Layer 11 of a small transformer language model trained on English Wikipedia (21 layers, counted from 0, width 96).
A neuron's activation on a vector x is GELU(weights . x + bias), where the dot is the dot product.

Input weights of the MLP neurons that the questions are about. A number n stands for n times 0.0046.
n2 (bias -0.007): -6 8 -15 -2 -26 21 -7 13 5 11 0 -14 -28 1 3 11 -7 9 -30 -18 10 -16 -7 -2 1 24 12 -37 -4 10 20 9 16 -15 27 9 16 43 19 5 -13 7 -25 -5 -17 3 -1 -7 6 -7 6 -4 -5 -25 -8 -28 -4 -10 8 8 31 -24 17 7 -16 15 29 -12 -12 15 -12 -17 19 -6 0 -10 -21 -35 34 15 -12 19 3 2 -9 15 5 28 -44 10 2 -5 30 31 -45 2
n4 (bias -0.039): -35 -27 -8 -19 -21 19 -43 15 1 -26 19 20 -5 13 -10 35 -18 0 10 -10 31 -45 -1 -7 24 10 -2 -11 -3 21 38 -7 -13 -9 -51 -16 -19 -27 -1 -10 -56 63 27 -30 -23 -34 25 29 8 37 0 -8 -22 -27 -23 -11 24 11 19 15 -2 1 -2 -11 29 26 -7 20 12 -18 -22 49 -23 -29 12 23 -16 -18 24 28 20 7 11 -9 60 5 -5 24 -23 -7 30 5 -39 23 18 -23
n12 (bias -0.041): -35 -36 -14 2 -33 -20 9 21 10 -44 32 -18 3 6 -41 -19 3 -17 22 -7 -18 -23 31 -15 6 39 -25 -2 10 14 -39 -21 -7 13 -36 34 0 42 15 49 -4 32 35 -28 15 -8 18 39 16 2 -5 -35 -12 -27 -6 51 -9 36 19 -5 12 -52 -35 -19 -9 -11 14 -52 30 10 16 -22 -16 12 0 31 -23 -4 22 -27 -29 22 32 -44 -8 -8 -29 -19 -24 -22 30 12 25 -17 -14 61
n20 (bias -0.035): -8 -33 16 -20 -22 -9 -53 -44 26 -3 29 -14 -9 -15 -16 -24 4 -23 45 44 18 11 10 -9 -55 -18 17 -22 -32 -6 15 -12 3 25 24 20 39 94 -45 11 -19 -4 -8 4 -4 3 -4 -17 23 47 3 -12 19 -9 25 14 -6 22 8 36 33 15 -11 3 -4 3 13 -21 18 2 6 2 12 24 23 -28 8 -22 -23 -3 -37 18 -1 28 -27 20 31 -24 -23 -32 -8 -53 15 -22 44 -16
n54 (bias -0.038): -20 -30 24 -30 -8 47 -16 -9 6 -52 15 18 -21 28 -16 5 7 -8 -2 19 -16 -1 23 -32 -23 -14 10 -16 -3 -26 0 9 -15 17 -32 -19 -24 0 -10 32 -22 34 -24 -15 -24 6 -5 59 36 28 5 -35 -12 -12 -3 -10 39 2 3 -6 12 16 -8 41 -4 53 10 -38 33 -32 2 -47 -2 -11 10 23 -24 -15 4 9 26 18 -3 -20 24 -20 3 37 7 23 14 -11 -14 -21 17 -16
n64 (bias -0.051): -2 -13 32 6 -5 15 -8 -27 5 -10 15 37 23 -9 21 -26 -41 -33 -5 -23 44 7 11 -3 14 35 16 -17 45 6 38 5 -2 -16 -11 -9 -19 -42 -9 6 24 4 -6 -15 -42 -33 12 1 -24 15 21 -13 -17 -11 -6 -11 -54 15 36 2 8 -19 -64 25 -22 3 -33 19 35 -20 28 -8 -14 -9 7 0 -81 -27 -10 10 -4 -24 2 -6 14 27 15 34 0 40 14 16 -16 -27 -31 22
n67 (bias -0.015): -31 -9 16 -10 13 16 4 10 2 4 44 15 13 15 -26 -20 -48 6 0 30 15 -21 3 -5 -3 0 20 -32 46 1 -1 29 -32 -24 -7 18 17 59 29 18 -31 5 -16 -19 -20 -13 4 37 12 5 1 -5 -14 -12 25 -57 4 -23 -19 42 30 -17 14 -20 11 -4 32 11 21 26 -45 -13 -35 30 -15 1 -2 -24 8 -2 -3 -11 -14 -47 -17 -24 35 -16 -35 37 -2 -30 8 27 16 35
n69 (bias -0.013): -12 -10 -8 -32 -6 2 21 -11 21 -24 34 5 -4 -22 7 -22 -14 4 15 18 -29 -24 18 -36 18 21 -17 -21 -3 23 21 3 -23 14 -15 24 -16 16 -5 15 -15 16 -27 21 -25 9 18 29 5 21 -28 3 -36 24 5 54 -16 -13 -29 71 2 -16 10 -34 -8 34 29 -17 22 -26 0 -10 -20 -3 9 3 20 -29 -12 49 4 2 -19 -43 -32 -19 37 16 -10 -20 4 0 19 10 12 13
n77 (bias -0.033): 33 -5 45 -16 24 -19 3 0 -36 12 -18 31 -4 23 -9 2 -30 -2 16 -20 -36 41 -8 -37 -4 44 11 -1 50 16 -11 -20 57 38 -11 -8 -7 -16 -7 -1 -7 -33 -24 -20 -7 -12 12 6 14 11 -12 -12 45 -16 -4 -56 -22 -19 -5 18 2 1 26 -31 23 16 -7 -2 4 -30 -39 0 -2 -7 -1 49 -25 13 -8 9 -33 -2 -24 7 26 -57 12 46 -4 6 -28 24 27 -5 32 -16
n78 (bias -0.036): 16 -18 0 -1 2 12 1 -53 8 -14 20 0 -28 -16 -25 -23 -25 18 47 -2 19 -6 28 -5 -5 9 -22 -25 21 -20 -14 3 3 -3 27 29 29 51 -27 14 -34 -2 -36 -9 -30 -17 -19 6 15 -4 19 23 12 18 24 -21 -14 -39 -18 4 8 24 -27 18 0 0 37 -11 33 2 3 -17 16 22 58 -2 -14 -43 0 33 -56 -20 -31 21 6 13 13 -5 -44 -30 9 -50 28 18 -33 9
n83 (bias -0.038): -26 -2 -22 -36 -30 15 -22 36 -15 26 3 3 -3 -13 -13 -4 -17 -55 -10 31 27 -22 -7 -29 17 22 1 6 -8 30 45 -11 48 17 -31 -15 -8 5 1 47 14 -8 11 -21 -27 -35 9 56 17 -33 -12 -46 -26 -2 -20 -9 26 -7 20 40 -5 -19 16 -10 -29 5 -13 21 29 -5 -5 2 -57 -4 -13 26 -46 -13 -12 -6 1 0 -34 -26 -8 49 -7 46 30 16 55 39 18 6 -27 16
n97 (bias -0.039): 29 -2 17 14 -8 -7 -48 -10 -9 -29 37 -5 -23 -6 10 -2 -13 -11 -16 -28 -11 9 -7 -27 -11 18 -7 -18 24 -8 25 23 42 -45 -40 -28 2 -26 -22 4 -18 61 -52 5 -63 -4 4 5 39 -22 -39 6 36 -7 -8 -39 -17 -5 -6 -18 20 -4 -3 21 24 21 29 26 9 -36 -2 -8 -3 -23 14 19 10 -24 6 6 15 1 24 13 -1 36 -26 38 -20 -20 7 5 27 32 64 4
n112 (bias -0.041): -7 -44 24 -18 9 -9 5 6 37 -60 2 -18 4 31 -14 -43 11 -36 3 -19 -16 -48 14 -20 20 26 -30 -55 38 20 -28 -16 -22 3 9 25 -51 -6 -46 49 -33 1 -2 20 7 -14 1 23 53 28 -19 -4 14 -10 5 15 19 -36 27 0 -24 -18 33 -29 7 35 36 -44 44 1 10 -31 9 6 14 9 23 -21 -12 -17 17 -16 -10 12 -18 -18 -16 -19 6 -15 47 19 3 -30 23 8
n115 (bias -0.029): -5 -12 0 -21 -3 29 -23 -25 12 -38 36 42 52 -56 2 31 -5 -11 9 16 -7 10 -33 -2 19 11 33 -10 27 19 -1 -17 6 -9 30 26 2 40 -32 -22 20 -54 5 -35 -27 0 -5 22 -22 21 5 -16 -18 37 -19 8 0 33 17 10 -5 -12 0 -32 4 -8 21 -38 -2 1 -30 17 43 -22 29 -3 -14 -28 39 11 -9 -14 34 -7 -15 20 10 -13 -17 -15 11 -23 22 22 18 -16
n122 (bias -0.039): 27 -31 -5 38 -4 5 13 29 7 -57 10 -22 40 -49 -18 2 -17 7 -15 -1 3 -38 -24 -9 1 -4 5 -26 47 -4 -60 15 -14 -29 9 11 -5 25 -19 2 2 8 -11 13 -3 6 8 33 6 19 5 30 1 2 1 -2 -40 28 27 -8 3 14 15 -20 -1 -1 10 -31 32 3 -7 21 -5 -4 22 25 6 3 31 51 -16 -9 -20 -30 54 21 12 -24 -21 -19 -26 -19 -15 13 9 -35
n128 (bias -0.058): -4 -22 9 -15 -84 -11 -24 -12 1 7 52 10 -7 -37 -35 9 3 -36 35 29 -15 -31 -31 -22 -27 43 73 -11 30 22 -4 6 57 48 0 -38 19 40 -51 5 10 5 -4 22 -74 -37 -10 36 -18 10 -48 -12 15 -17 -31 2 15 50 -24 46 -3 24 -40 -17 -12 -9 -21 9 10 -52 20 -78 34 43 30 5 18 -91 19 57 -85 33 2 -46 84 48 27 27 -16 -31 6 -19 53 33 7 -70
n132 (bias -0.049): -19 -17 7 -18 -29 -5 13 38 29 7 42 16 1 10 0 -8 -41 -58 -11 -3 -22 9 3 -8 10 37 -1 -31 -1 -7 17 51 -20 17 7 -32 21 20 -82 23 -46 10 -37 -42 -35 -14 19 13 -25 2 -4 9 7 -57 4 48 12 59 -18 -4 4 -10 18 -14 20 34 -11 -7 23 6 -6 -26 20 -31 -18 -11 -7 -42 42 10 -25 1 15 12 51 -2 -32 4 -40 0 14 -17 -9 29 2 24
n138 (bias -0.030): 7 7 8 2 -25 -6 -36 -22 -1 -18 18 14 -9 19 4 5 -23 -56 -2 19 3 -29 -42 -34 10 1 15 -27 1 31 32 5 -15 31 -2 25 38 26 18 -20 -6 -41 -33 -14 -4 12 16 49 7 25 -23 -23 -9 24 21 3 -28 -3 -25 32 -21 1 -7 5 -15 63 38 35 18 -15 1 36 -4 -2 -9 -16 -45 1 11 -28 -10 4 -6 3 17 25 -22 34 -33 25 -23 -49 0 -20 7 20
n146 (bias -0.029): -11 -4 10 -13 -6 3 -9 -30 27 -20 13 1 1 -67 -10 50 -34 -24 16 9 -49 -43 -17 17 -24 36 16 -30 7 33 -15 -7 -18 -7 -6 -4 12 25 -40 32 -23 -12 -2 -1 -24 -26 42 8 -11 13 15 12 -29 15 11 37 -8 0 35 10 14 11 0 1 -37 70 2 -15 4 15 -24 -3 -11 1 9 -1 -11 -32 20 2 -18 -5 -1 -13 34 24 27 5 29 9 12 -6 -46 -6 8 -8
n153 (bias -0.022): -22 -30 19 -34 -23 -44 -9 9 -20 7 26 -40 -18 67 -58 3 -15 17 29 -26 5 29 -20 -59 45 41 4 -4 11 23 10 -27 48 -18 -18 31 7 31 -7 8 -23 35 -3 -44 -18 -59 31 49 -38 34 27 -40 -1 7 -39 8 -5 8 13 -23 13 -17 -19 29 -14 -26 4 -5 1 20 21 -6 18 -39 35 11 -19 9 23 -23 -20 18 -39 -3 6 49 28 8 -18 -26 16 6 28 0 -15 -15
n156 (bias -0.030): -38 -5 22 -25 -42 -15 -20 31 13 18 1 20 47 22 -8 -1 12 8 27 15 8 51 14 0 -6 24 -15 10 24 30 27 -26 37 -15 -28 4 -23 10 -13 29 -34 -8 2 -33 -23 -27 9 12 2 -30 -1 -33 -2 -16 -52 -4 8 2 17 20 26 -42 -23 -12 -28 21 -10 -5 12 -1 34 -26 -41 12 14 17 -39 6 10 -1 -12 30 -42 -22 16 -8 1 6 5 -11 24 -9 33 -10 10 -8
n157 (bias -0.032): 20 6 23 16 -40 -23 -5 26 -19 6 -26 -56 -36 13 -38 17 -10 -5 -39 8 12 17 -8 -30 35 -4 54 -19 -9 24 4 -18 60 8 -28 23 -15 -7 33 7 8 59 -35 -4 -22 5 6 23 10 1 -16 -13 33 -23 -13 -12 -9 -5 -11 5 -51 13 6 -19 -25 -7 -10 -5 0 18 21 -12 9 -8 -14 8 18 -37 9 18 18 49 19 -60 -8 22 32 18 -29 17 -3 25 10 8 20 -6
n166 (bias -0.043): -14 -25 -24 -11 27 8 14 -29 30 -11 -3 -8 25 -39 29 -21 -23 -15 44 19 -44 -25 11 12 9 12 -9 -34 9 -16 -16 -8 -29 18 -34 17 3 7 7 -3 0 18 -29 -11 -31 6 26 31 0 8 -35 -2 2 -3 34 -19 -41 -21 6 47 17 24 -31 21 -13 45 55 -4 19 -16 -13 -10 5 5 45 10 7 -54 -2 65 -11 -7 -41 -13 -27 -7 37 15 -4 21 18 -48 8 17 8 -29
n177 (bias -0.046): -15 -2 13 -26 -44 -1 -36 -11 8 -38 -5 7 11 -9 -31 28 8 -12 -3 -4 -4 21 -1 -12 -12 6 -14 -27 -20 58 18 -28 28 -6 -10 -17 -38 -1 -17 49 -15 -16 -25 5 11 -5 9 18 46 0 16 -25 1 6 6 9 -1 -8 32 -18 -1 -11 -7 33 -27 58 -28 -10 31 -2 33 7 -3 -35 14 28 -28 15 17 -34 -25 7 -6 12 20 -11 22 18 36 -16 0 -23 -24 -38 44 -13
n191 (bias -0.024): 6 7 -18 4 7 -40 15 24 5 -7 29 5 42 -1 16 -49 4 -17 -65 -3 51 -13 7 -29 4 15 17 -22 -15 -6 -22 -1 -12 29 -8 -8 -22 4 -19 13 36 8 19 -4 21 -47 24 -8 -2 5 4 25 9 -35 6 5 -7 26 -6 -14 -5 -11 0 17 17 -10 -6 21 24 3 -6 26 -6 20 -18 -9 9 -48 -32 -16 -41 -7 0 16 3 -27 -28 -12 -15 -5 72 -23 -9 8 -34 7

Each question shows a token from some text and the vector x that enters the MLP there. A number n stands for n times 0.082.

" birth": -9 2 0 2 1 -15 0 3 10 -7 -3 -5 -2 14 4 -4 10 -5 22 -4 18 -4 1 -19 -10 -23 -1 61 12 -17 -20 14 0 3 2 -3 -16 17 1 -20 10 0 6 14 -1 -13 -7 4 4 -23 15 14 -11 -6 31 9 -2 -22 -4 -2 -11 -1 -20 3 2 -4 -9 28 -13 8 -8 -11 4 24 -13 0 14 -10 -7 -6 17 -6 -18 -6 6 3 6 4 -17 26 -7 10 0 5 -13 -10
Which three neurons fire most, strongest first? n67, n191, n78

" 1": 8 19 5 7 6 9 1 -4 0 13 3 6 -6 1 3 8 5 6 9 7 -9 -3 3 -2 -8 -28 -2 49 -4 -12 -2 13 -5 0 11 -18 14 18 10 0 -4 -19 -21 -6 4 21 -10 11 -2 -4 21 25 -11 8 25 1 -6 -4 -17 5 7 17 0 1 -6 4 -2 2 -56 -5 -2 -6 -3 15 -12 -11 -25 -13 -11 -9 1 7 1 -11 3 -17 9 -10 1 22 -27 3 -2 2 3 2
The two highest activations, in order: n67, n138

" is": -6 -5 2 7 2 21 -23 6 -17 9 -13 -11 -3 -1 7 8 12 1 -1 1 9 5 -16 -8 19 3 21 83 -8 -5 -5 -3 0 0 5 -8 9 -7 12 -3 4 9 23 6 7 2 -2 8 10 -2 8 5 -20 10 10 -2 -7 -7 6 -10 9 6 17 -2 -10 -21 -27 20 -28 -4 -18 -8 -13 -8 -19 2 -1 0 -20 -2 -3 -1 0 -9 -1 1 2 -8 27 13 -18 2 -11 0 0 -4
The neuron with the highest activation: n83

"ke": 2 15 -16 5 23 8 26 -17 -3 -17 2 14 6 -5 4 2 27 13 2 9 4 12 -6 2 11 -50 -10 39 8 -6 -14 13 -18 -11 4 7 -2 -5 22 -23 1 -3 -10 -4 5 -2 6 -7 6 8 -6 7 4 8 18 7 -5 5 -3 -4 1 13 7 2 13 -23 -6 15 -46 7 -4 12 -16 6 13 -3 3 4 -5 5 7 -9 -4 -13 -1 -15 -13 -11 2 -15 -17 3 -15 -1 5 4
The neuron with the highest activation: n122

" born": 0 3 1 0 4 18 4 0 -12 -5 -21 1 -3 2 5 -25 11 2 -1 -24 3 -2 -3 -5 -3 -13 12 68 -5 -13 -10 -3 5 -6 0 -17 -13 1 2 -7 12 1 2 25 11 -8 -14 -14 15 -13 8 9 10 2 35 4 -3 2 11 9 5 10 0 -1 5 -3 0 26 -22 1 -10 -6 8 1 -10 12 4 3 -16 -18 19 -7 -15 -19 0 -16 16 1 -15 33 -17 -5 -5 -7 -5 8
The most active neuron and its activation: n77, at about 0.26

" |": 11 18 8 -6 2 -7 -12 -2 8 7 -16 3 -1 0 5 5 25 6 5 -3 2 18 -4 -10 2 9 0 27 -3 -1 -7 -5 0 -7 3 3 3 -7 1 -4 -5 -5 -8 -8 13 2 4 -5 -9 -4 5 15 -11 3 17 11 -8 0 9 0 -2 2 -7 15 -11 -4 -7 4 -85 28 -14 10 -4 -6 -4 -3 -5 5 -18 -17 -1 -3 -11 -2 7 13 -2 3 10 4 -10 15 6 5 3 -7
The neuron with the highest activation: n153

"W": 14 5 -14 -3 4 11 6 -5 6 -11 -4 6 -4 0 -5 2 32 5 0 5 15 4 -6 -11 -6 -53 -16 48 12 -9 17 1 -9 -12 5 -7 -10 -16 25 -5 11 21 -20 -12 -5 30 -9 -3 -2 0 -1 5 -17 17 8 -2 0 15 -2 -11 2 6 13 11 -13 10 -8 10 -30 -15 -2 14 -14 -2 2 -15 -21 11 -1 -3 6 0 1 12 16 11 -8 0 -9 12 -8 3 -8 10 1 -13
The most active neuron and its activation: n54, at about 0.39

" Phil": -10 12 -7 -2 -10 0 -1 4 0 -20 -29 -1 15 -3 16 22 35 0 -11 7 -18 -2 3 -1 9 -55 -5 40 2 -1 -25 -5 2 -8 -2 -13 -6 -1 11 4 2 -7 2 -1 15 19 2 2 9 6 13 17 -11 -17 15 13 8 -14 13 -7 6 1 -7 -1 -14 6 23 -15 -16 6 6 1 -1 -15 6 3 -1 -6 -19 -12 21 -18 -22 12 5 7 -6 19 22 -10 2 4 -7 -9 5 2
The most active neuron and its activation: n177, at about 1.3

",": 2 -7 -1 2 -8 6 7 -6 -10 3 -7 -3 -19 0 10 -8 30 6 -9 -6 8 7 9 3 -13 19 -14 43 -12 -16 -13 -3 8 2 12 2 1 -5 6 -18 25 13 -18 8 22 12 -11 5 22 -6 -1 -14 -9 -1 4 -8 -3 5 6 -7 14 -5 -9 4 6 -21 9 7 -68 -9 1 -4 13 -3 1 -14 11 11 -13 3 10 -13 12 4 4 -1 -9 6 -3 13 -3 0 -5 11 -5 0
The neuron with the highest activation: n2

" 2": 4 9 -3 2 8 6 2 -5 -9 -1 10 11 -2 13 -1 16 20 14 4 11 0 3 2 -7 -12 -29 -7 51 0 -16 2 8 -8 -4 -8 -17 -5 8 25 -8 -10 11 -1 -18 -4 22 -4 18 7 8 13 6 -4 -4 18 1 2 3 -14 -2 16 5 -3 6 8 8 -9 7 -57 -8 1 -9 -10 13 -14 -5 -20 7 -3 -3 9 0 3 -19 7 -16 -1 -4 1 14 -19 2 -22 7 4 -9
Which three neurons fire most, strongest first? n54, n67, n4

"et": -9 14 -3 -1 8 2 -9 5 7 8 -1 1 -11 7 17 14 10 15 2 15 4 -5 -5 -2 8 -49 -15 48 6 -13 14 12 -7 -8 -5 -3 22 -3 24 -14 -4 24 8 -9 15 -3 8 1 -6 8 -9 8 0 -6 21 -9 -9 -6 -2 4 16 1 0 0 14 -34 13 17 -43 1 -12 -6 -7 -4 -6 -14 -4 17 -15 -6 14 -5 -11 -10 -12 2 1 4 8 -8 -14 9 -15 3 -7 5
The most active neuron and its activation: n67, at about 0.46

"\n": -11 -2 11 -4 -3 13 -1 -10 -4 6 4 7 -5 -2 6 1 35 5 11 -6 -13 10 -5 -19 -7 10 2 54 3 -7 3 12 -15 -1 -4 -4 -4 -1 -2 -12 -12 -14 2 2 -13 20 2 3 -9 5 -13 12 -23 2 10 7 -1 2 -1 3 13 8 -2 -14 5 15 8 18 -69 -9 -7 5 -7 -2 -5 -13 -1 3 -8 10 1 -5 -1 8 7 -4 -3 10 -3 11 -9 7 -11 9 1 10
Which three neurons fire most, strongest first? n69, n138, n77

" Some": -6 16 -8 -2 -13 -21 -13 12 9 -1 10 13 3 6 0 15 24 3 -10 -4 -3 -6 15 9 20 -18 7 60 0 -4 -17 3 12 -13 -13 2 -16 -2 -15 1 -3 -17 -6 2 19 6 -20 1 19 -1 -4 11 -8 -7 16 -11 -8 10 -13 1 12 -29 -14 9 -8 -17 12 5 -35 -9 -6 14 -15 -7 -11 4 11 9 -21 -12 3 -12 7 -2 10 -1 1 26 -6 -9 3 0 7 11 20 7
The two highest activations, in order: n97, n156

" Pi": 6 14 -3 -3 1 -7 9 -7 5 -18 -3 3 -5 -4 4 8 37 1 -6 15 -13 10 6 -6 5 -63 6 32 3 9 -21 5 1 -2 9 -7 -3 10 -6 -2 15 -22 -20 13 23 31 -6 3 4 3 9 -3 -21 9 15 2 -2 0 -6 -24 3 -4 -7 -3 -12 1 7 -7 -15 -3 -6 -7 34 -12 0 -8 16 7 -21 4 20 -6 -10 -4 -12 -14 8 -6 11 -7 1 5 -12 -4 15 9
The two highest activations, in order: n115, n177

"-": -8 17 -15 -11 1 -6 5 3 7 -1 -8 4 -1 1 3 17 23 -6 -11 3 -8 9 -6 -2 8 -1 -1 38 8 -8 1 3 -16 3 18 -3 12 11 -9 -7 -14 -6 -4 -20 -7 28 12 12 -1 -3 6 17 11 -7 28 14 -2 -5 -1 -1 7 -10 17 -16 -1 4 -5 8 -63 -9 -2 5 1 4 -3 -13 -12 -3 -12 -4 -15 -11 1 6 14 -13 0 5 -10 11 -16 18 -16 16 7 3
The most active neuron and its activation: n132, at about 1.4

".": 4 14 -3 14 -1 13 -2 0 5 -2 2 12 9 -19 22 4 23 -10 -4 -1 1 -1 8 -10 0 2 4 35 -10 3 -5 -1 -13 1 14 -5 10 13 -25 0 8 -26 -10 -8 -3 28 -11 -10 -5 -14 7 12 -6 6 27 4 -4 0 -12 -1 12 -6 -2 2 -15 -1 1 11 -63 3 -1 -1 0 -5 -6 -36 -4 -8 6 0 7 -20 9 4 -8 -5 1 3 11 16 12 -1 6 -8 -10 9
The neuron with the highest activation: n115

" 0": 10 8 -5 13 10 12 0 -17 2 9 -2 3 0 -4 18 10 6 8 14 1 -22 -11 11 5 -5 -23 -6 44 5 -10 -9 9 -3 -5 -2 -11 15 12 9 4 -5 -15 -14 2 2 27 -8 11 2 -5 23 27 -18 21 25 -1 -5 -9 -8 -4 -3 21 -8 10 -16 8 2 4 -49 -4 -1 -3 -11 13 -11 -16 -29 -3 -6 1 0 1 -15 -9 -6 -14 1 -13 5 24 -19 -4 5 12 -4 -3
The neuron with the highest activation: n166

" en": -12 25 -17 -27 4 -9 -16 5 19 -2 -5 -8 1 -18 0 0 26 -8 -25 1 -11 12 0 -3 17 -17 -17 37 1 18 3 2 -11 -1 -2 -2 17 7 -12 7 -1 -3 17 -6 32 -3 -2 -11 6 -2 17 18 1 16 9 3 -13 -7 -1 3 -13 4 7 -13 -28 1 1 11 -15 11 -6 -1 10 21 -6 6 6 28 3 -15 -9 -8 -14 -31 -15 -22 24 -6 19 12 19 4 -12 5 1 -7
The neuron with the highest activation: n177

"18": 8 -7 -7 12 9 1 3 -12 -3 -7 -8 5 6 -15 -2 9 34 -6 8 4 -9 4 11 2 0 -27 7 33 -2 6 -6 -13 -13 7 12 -8 -1 -10 24 2 6 -12 9 -11 16 14 -13 -4 0 -7 -12 9 5 1 36 1 0 -6 -14 8 2 -5 8 1 -1 4 11 26 -62 -2 -19 10 -7 7 -15 7 -7 6 -21 -7 2 -1 -8 -1 -12 -3 -7 18 -1 10 -6 -2 -6 0 -7 11
The most active neuron and its activation: n138, at about 0.39

"The": 1 18 3 -23 -11 -8 -2 2 14 -16 0 0 -8 -13 -1 10 21 6 -9 4 -4 -6 1 11 -3 -3 5 70 -5 1 6 -9 3 -4 -6 -2 0 -15 5 -1 8 17 -10 -16 12 -5 0 -10 -1 1 -11 3 2 8 5 9 -5 18 -5 -6 11 5 -3 -4 -4 9 -15 1 -62 -19 -1 3 -2 -1 3 -6 17 6 -13 17 9 -10 -1 -9 -10 -11 -1 14 11 8 8 19 -2 1 7 -7
The two highest activations, in order: n157, n4

"t": 1 8 -9 9 2 -2 -12 8 16 3 2 -3 2 -4 19 15 8 18 -6 2 1 4 2 2 8 -49 -19 42 -1 -1 -8 1 -8 -4 7 7 36 2 3 -7 -1 -1 -6 -10 7 1 10 -6 -9 9 -20 21 -3 -5 22 -1 -17 -3 4 14 11 -5 -3 -8 -9 -42 8 13 -37 9 -14 -7 -21 -9 3 2 -7 23 -1 -19 -2 -5 -16 -8 4 6 7 12 6 2 -2 16 -1 4 -10 8
The neuron with the highest activation: n67

" 17": 10 -4 3 10 1 -7 -3 -23 -2 11 -7 9 -11 -9 3 7 22 -1 25 11 -22 -2 10 0 -3 -24 -11 49 -9 1 -16 -3 4 8 15 -16 8 17 19 1 9 -11 -2 13 32 15 -8 0 -9 -4 -6 11 -1 18 9 -4 4 -4 -14 -2 -8 5 -1 9 3 1 18 11 -53 -16 -12 -8 15 9 -12 -6 -8 13 -19 -23 15 5 -6 -7 1 -1 -5 1 -6 19 -26 -12 8 -9 2 -3
The two highest activations, in order: n138, n20

"17": 1 -7 -7 8 4 -11 0 -6 1 -15 -2 5 -6 -6 -3 9 33 -9 13 14 -11 4 5 -1 4 -31 8 32 2 10 -4 -13 -11 5 9 -11 -8 2 20 5 4 -8 11 -4 18 20 -19 -3 2 -7 -6 6 -1 3 33 5 12 1 -9 6 2 -11 11 1 1 3 6 19 -62 -3 -17 1 -13 -1 -19 8 -4 -6 -10 -8 5 6 -2 -14 -16 -4 -5 20 3 17 -10 4 -1 3 -6 11
The most active neuron and its activation: n138, at about 0.19

":": -5 14 -4 13 7 -5 11 1 -7 3 4 12 4 8 -12 -3 32 -3 -15 1 10 19 -10 -7 13 14 -1 52 -12 -12 -5 -3 5 1 6 -10 5 3 -3 -11 0 -4 -17 -11 2 19 3 -3 -2 -7 -3 3 -2 9 17 7 13 2 -7 2 2 4 -10 9 -2 -19 4 14 -66 3 1 -8 3 -18 -14 -17 0 -13 -20 -8 6 -7 -5 -3 12 10 0 6 0 24 -8 3 -3 3 5 -8
The neuron with the highest activation: n157

"=": 15 41 10 9 12 7 -11 -3 11 2 -13 -6 6 -4 15 11 14 -10 -11 -1 3 8 -13 19 6 -5 -4 51 5 -4 -13 1 7 -4 26 -4 2 3 -5 -11 7 3 -12 -5 -4 3 7 1 1 -3 -10 1 -20 3 24 -6 -10 -3 4 -11 1 -1 2 3 -1 7 4 8 -54 -17 0 -8 -10 -11 -3 -18 -11 12 -24 -31 3 -13 -10 -8 -4 12 -3 3 22 12 -1 14 -7 -6 7 8
The most active neuron and its activation: n138, at about 0.047

" (": 0 -8 -3 11 1 1 3 -23 2 17 4 6 1 -1 3 3 24 6 3 16 19 15 12 -12 -4 12 -8 43 -6 -6 -6 -3 -7 -15 -6 -14 16 1 2 -1 -13 6 -6 -12 7 42 -1 1 16 -4 8 -3 -4 2 27 5 -12 -12 2 -3 16 -1 -5 -7 -28 9 -3 7 -51 -3 -8 -1 10 2 -11 4 9 2 -25 -12 -7 -2 1 -3 4 5 -1 -7 5 -17 -15 17 -19 1 5 -10
The most active neuron and its activation: n20, at about 0.56

"B": 3 3 -22 -13 6 7 5 -5 11 -8 -5 6 -2 3 3 2 30 0 -3 9 10 2 -3 -4 6 -60 -10 47 -5 0 11 -10 -2 -3 6 -13 -17 -3 24 -16 6 20 -9 -14 -5 20 -1 8 6 -5 -2 11 -23 18 10 6 0 -5 4 -12 11 -5 19 16 -16 1 7 2 -24 -19 -1 -2 -15 -6 4 -8 -21 1 -10 8 9 -2 6 4 19 3 -2 16 6 5 -3 14 -7 7 -4 -10
Which three neurons fire most, strongest first? n54, n4, n83

" July": 2 -3 9 8 -18 15 3 4 2 -22 -22 12 -11 13 2 -8 19 6 11 4 -2 -5 10 -5 7 -7 -12 53 -15 -5 -21 8 4 2 30 -22 2 11 22 -19 5 -1 -5 2 25 1 3 -17 -6 -12 -3 12 7 -12 3 -9 7 1 -5 2 7 -13 -13 14 -3 -5 11 16 -48 -2 4 -17 8 30 1 -10 8 -9 -19 -16 4 -23 -2 -5 11 3 -1 16 -7 9 -2 3 5 4 -8 -10
The neuron with the highest activation: n2

"Note": -2 21 2 10 14 6 -12 5 -7 8 -5 3 -5 17 5 13 12 -16 -3 -5 9 -12 -8 -3 -6 -15 34 63 12 1 -10 -9 -9 -2 2 -8 7 3 3 -17 -2 1 8 -1 12 -1 4 -19 18 -3 14 4 -20 0 34 -5 15 -6 -11 -5 -7 4 -18 -4 -6 9 -14 14 -27 -12 -9 -7 -16 11 -19 -1 6 -16 -6 -4 10 -8 4 -2 -8 -2 -13 20 -21 22 -1 24 -16 1 -7 3
The neuron with the highest activation: n138

"j": -6 1 -27 -1 3 10 -6 10 10 -14 1 14 -2 -16 -9 -9 23 20 9 -1 11 8 6 3 -6 -55 -4 40 -3 -18 -7 -1 -1 -15 18 -9 3 -4 -6 -2 8 -4 -7 9 -14 36 -11 -10 10 -8 -11 3 -9 7 25 11 0 7 12 -2 16 1 -6 -8 -2 -15 7 11 -16 5 -2 -5 14 11 -4 4 -4 16 16 6 -1 -16 6 -5 -14 7 -1 -26 -17 12 -14 14 -15 2 4 -1
Which three neurons fire most, strongest first? n122, n115, n20

"ta": 6 5 -10 -4 19 9 -11 2 4 -4 3 4 -5 -8 -10 9 24 16 6 10 5 -3 2 4 -20 -58 -4 36 -17 -15 6 10 2 -4 10 -15 -2 4 3 3 2 3 -1 6 2 26 -6 1 7 1 -5 -5 -3 -5 30 9 6 8 -8 -7 19 -10 9 -5 18 -31 -6 11 -28 9 -9 8 8 -4 -17 -11 6 17 3 -3 7 -15 -2 6 -22 -5 0 -17 -1 5 -18 14 -11 12 -2 0
The neuron with the highest activation: n20

" December": -9 -9 2 3 -8 29 -3 2 2 -21 -22 14 -1 5 11 -6 11 6 6 -6 -5 -8 15 6 9 -11 -21 49 0 -5 -26 1 4 2 30 -19 9 -10 14 -3 2 -8 -2 15 19 3 -8 -20 12 -15 9 14 -7 -13 15 1 -1 -13 -7 -10 19 -4 3 2 -11 4 2 23 -51 7 -9 -7 6 22 7 0 -2 -5 -7 -18 8 -11 0 -7 -1 -11 3 8 -24 13 0 -12 1 0 1 20
The neuron with the highest activation: n2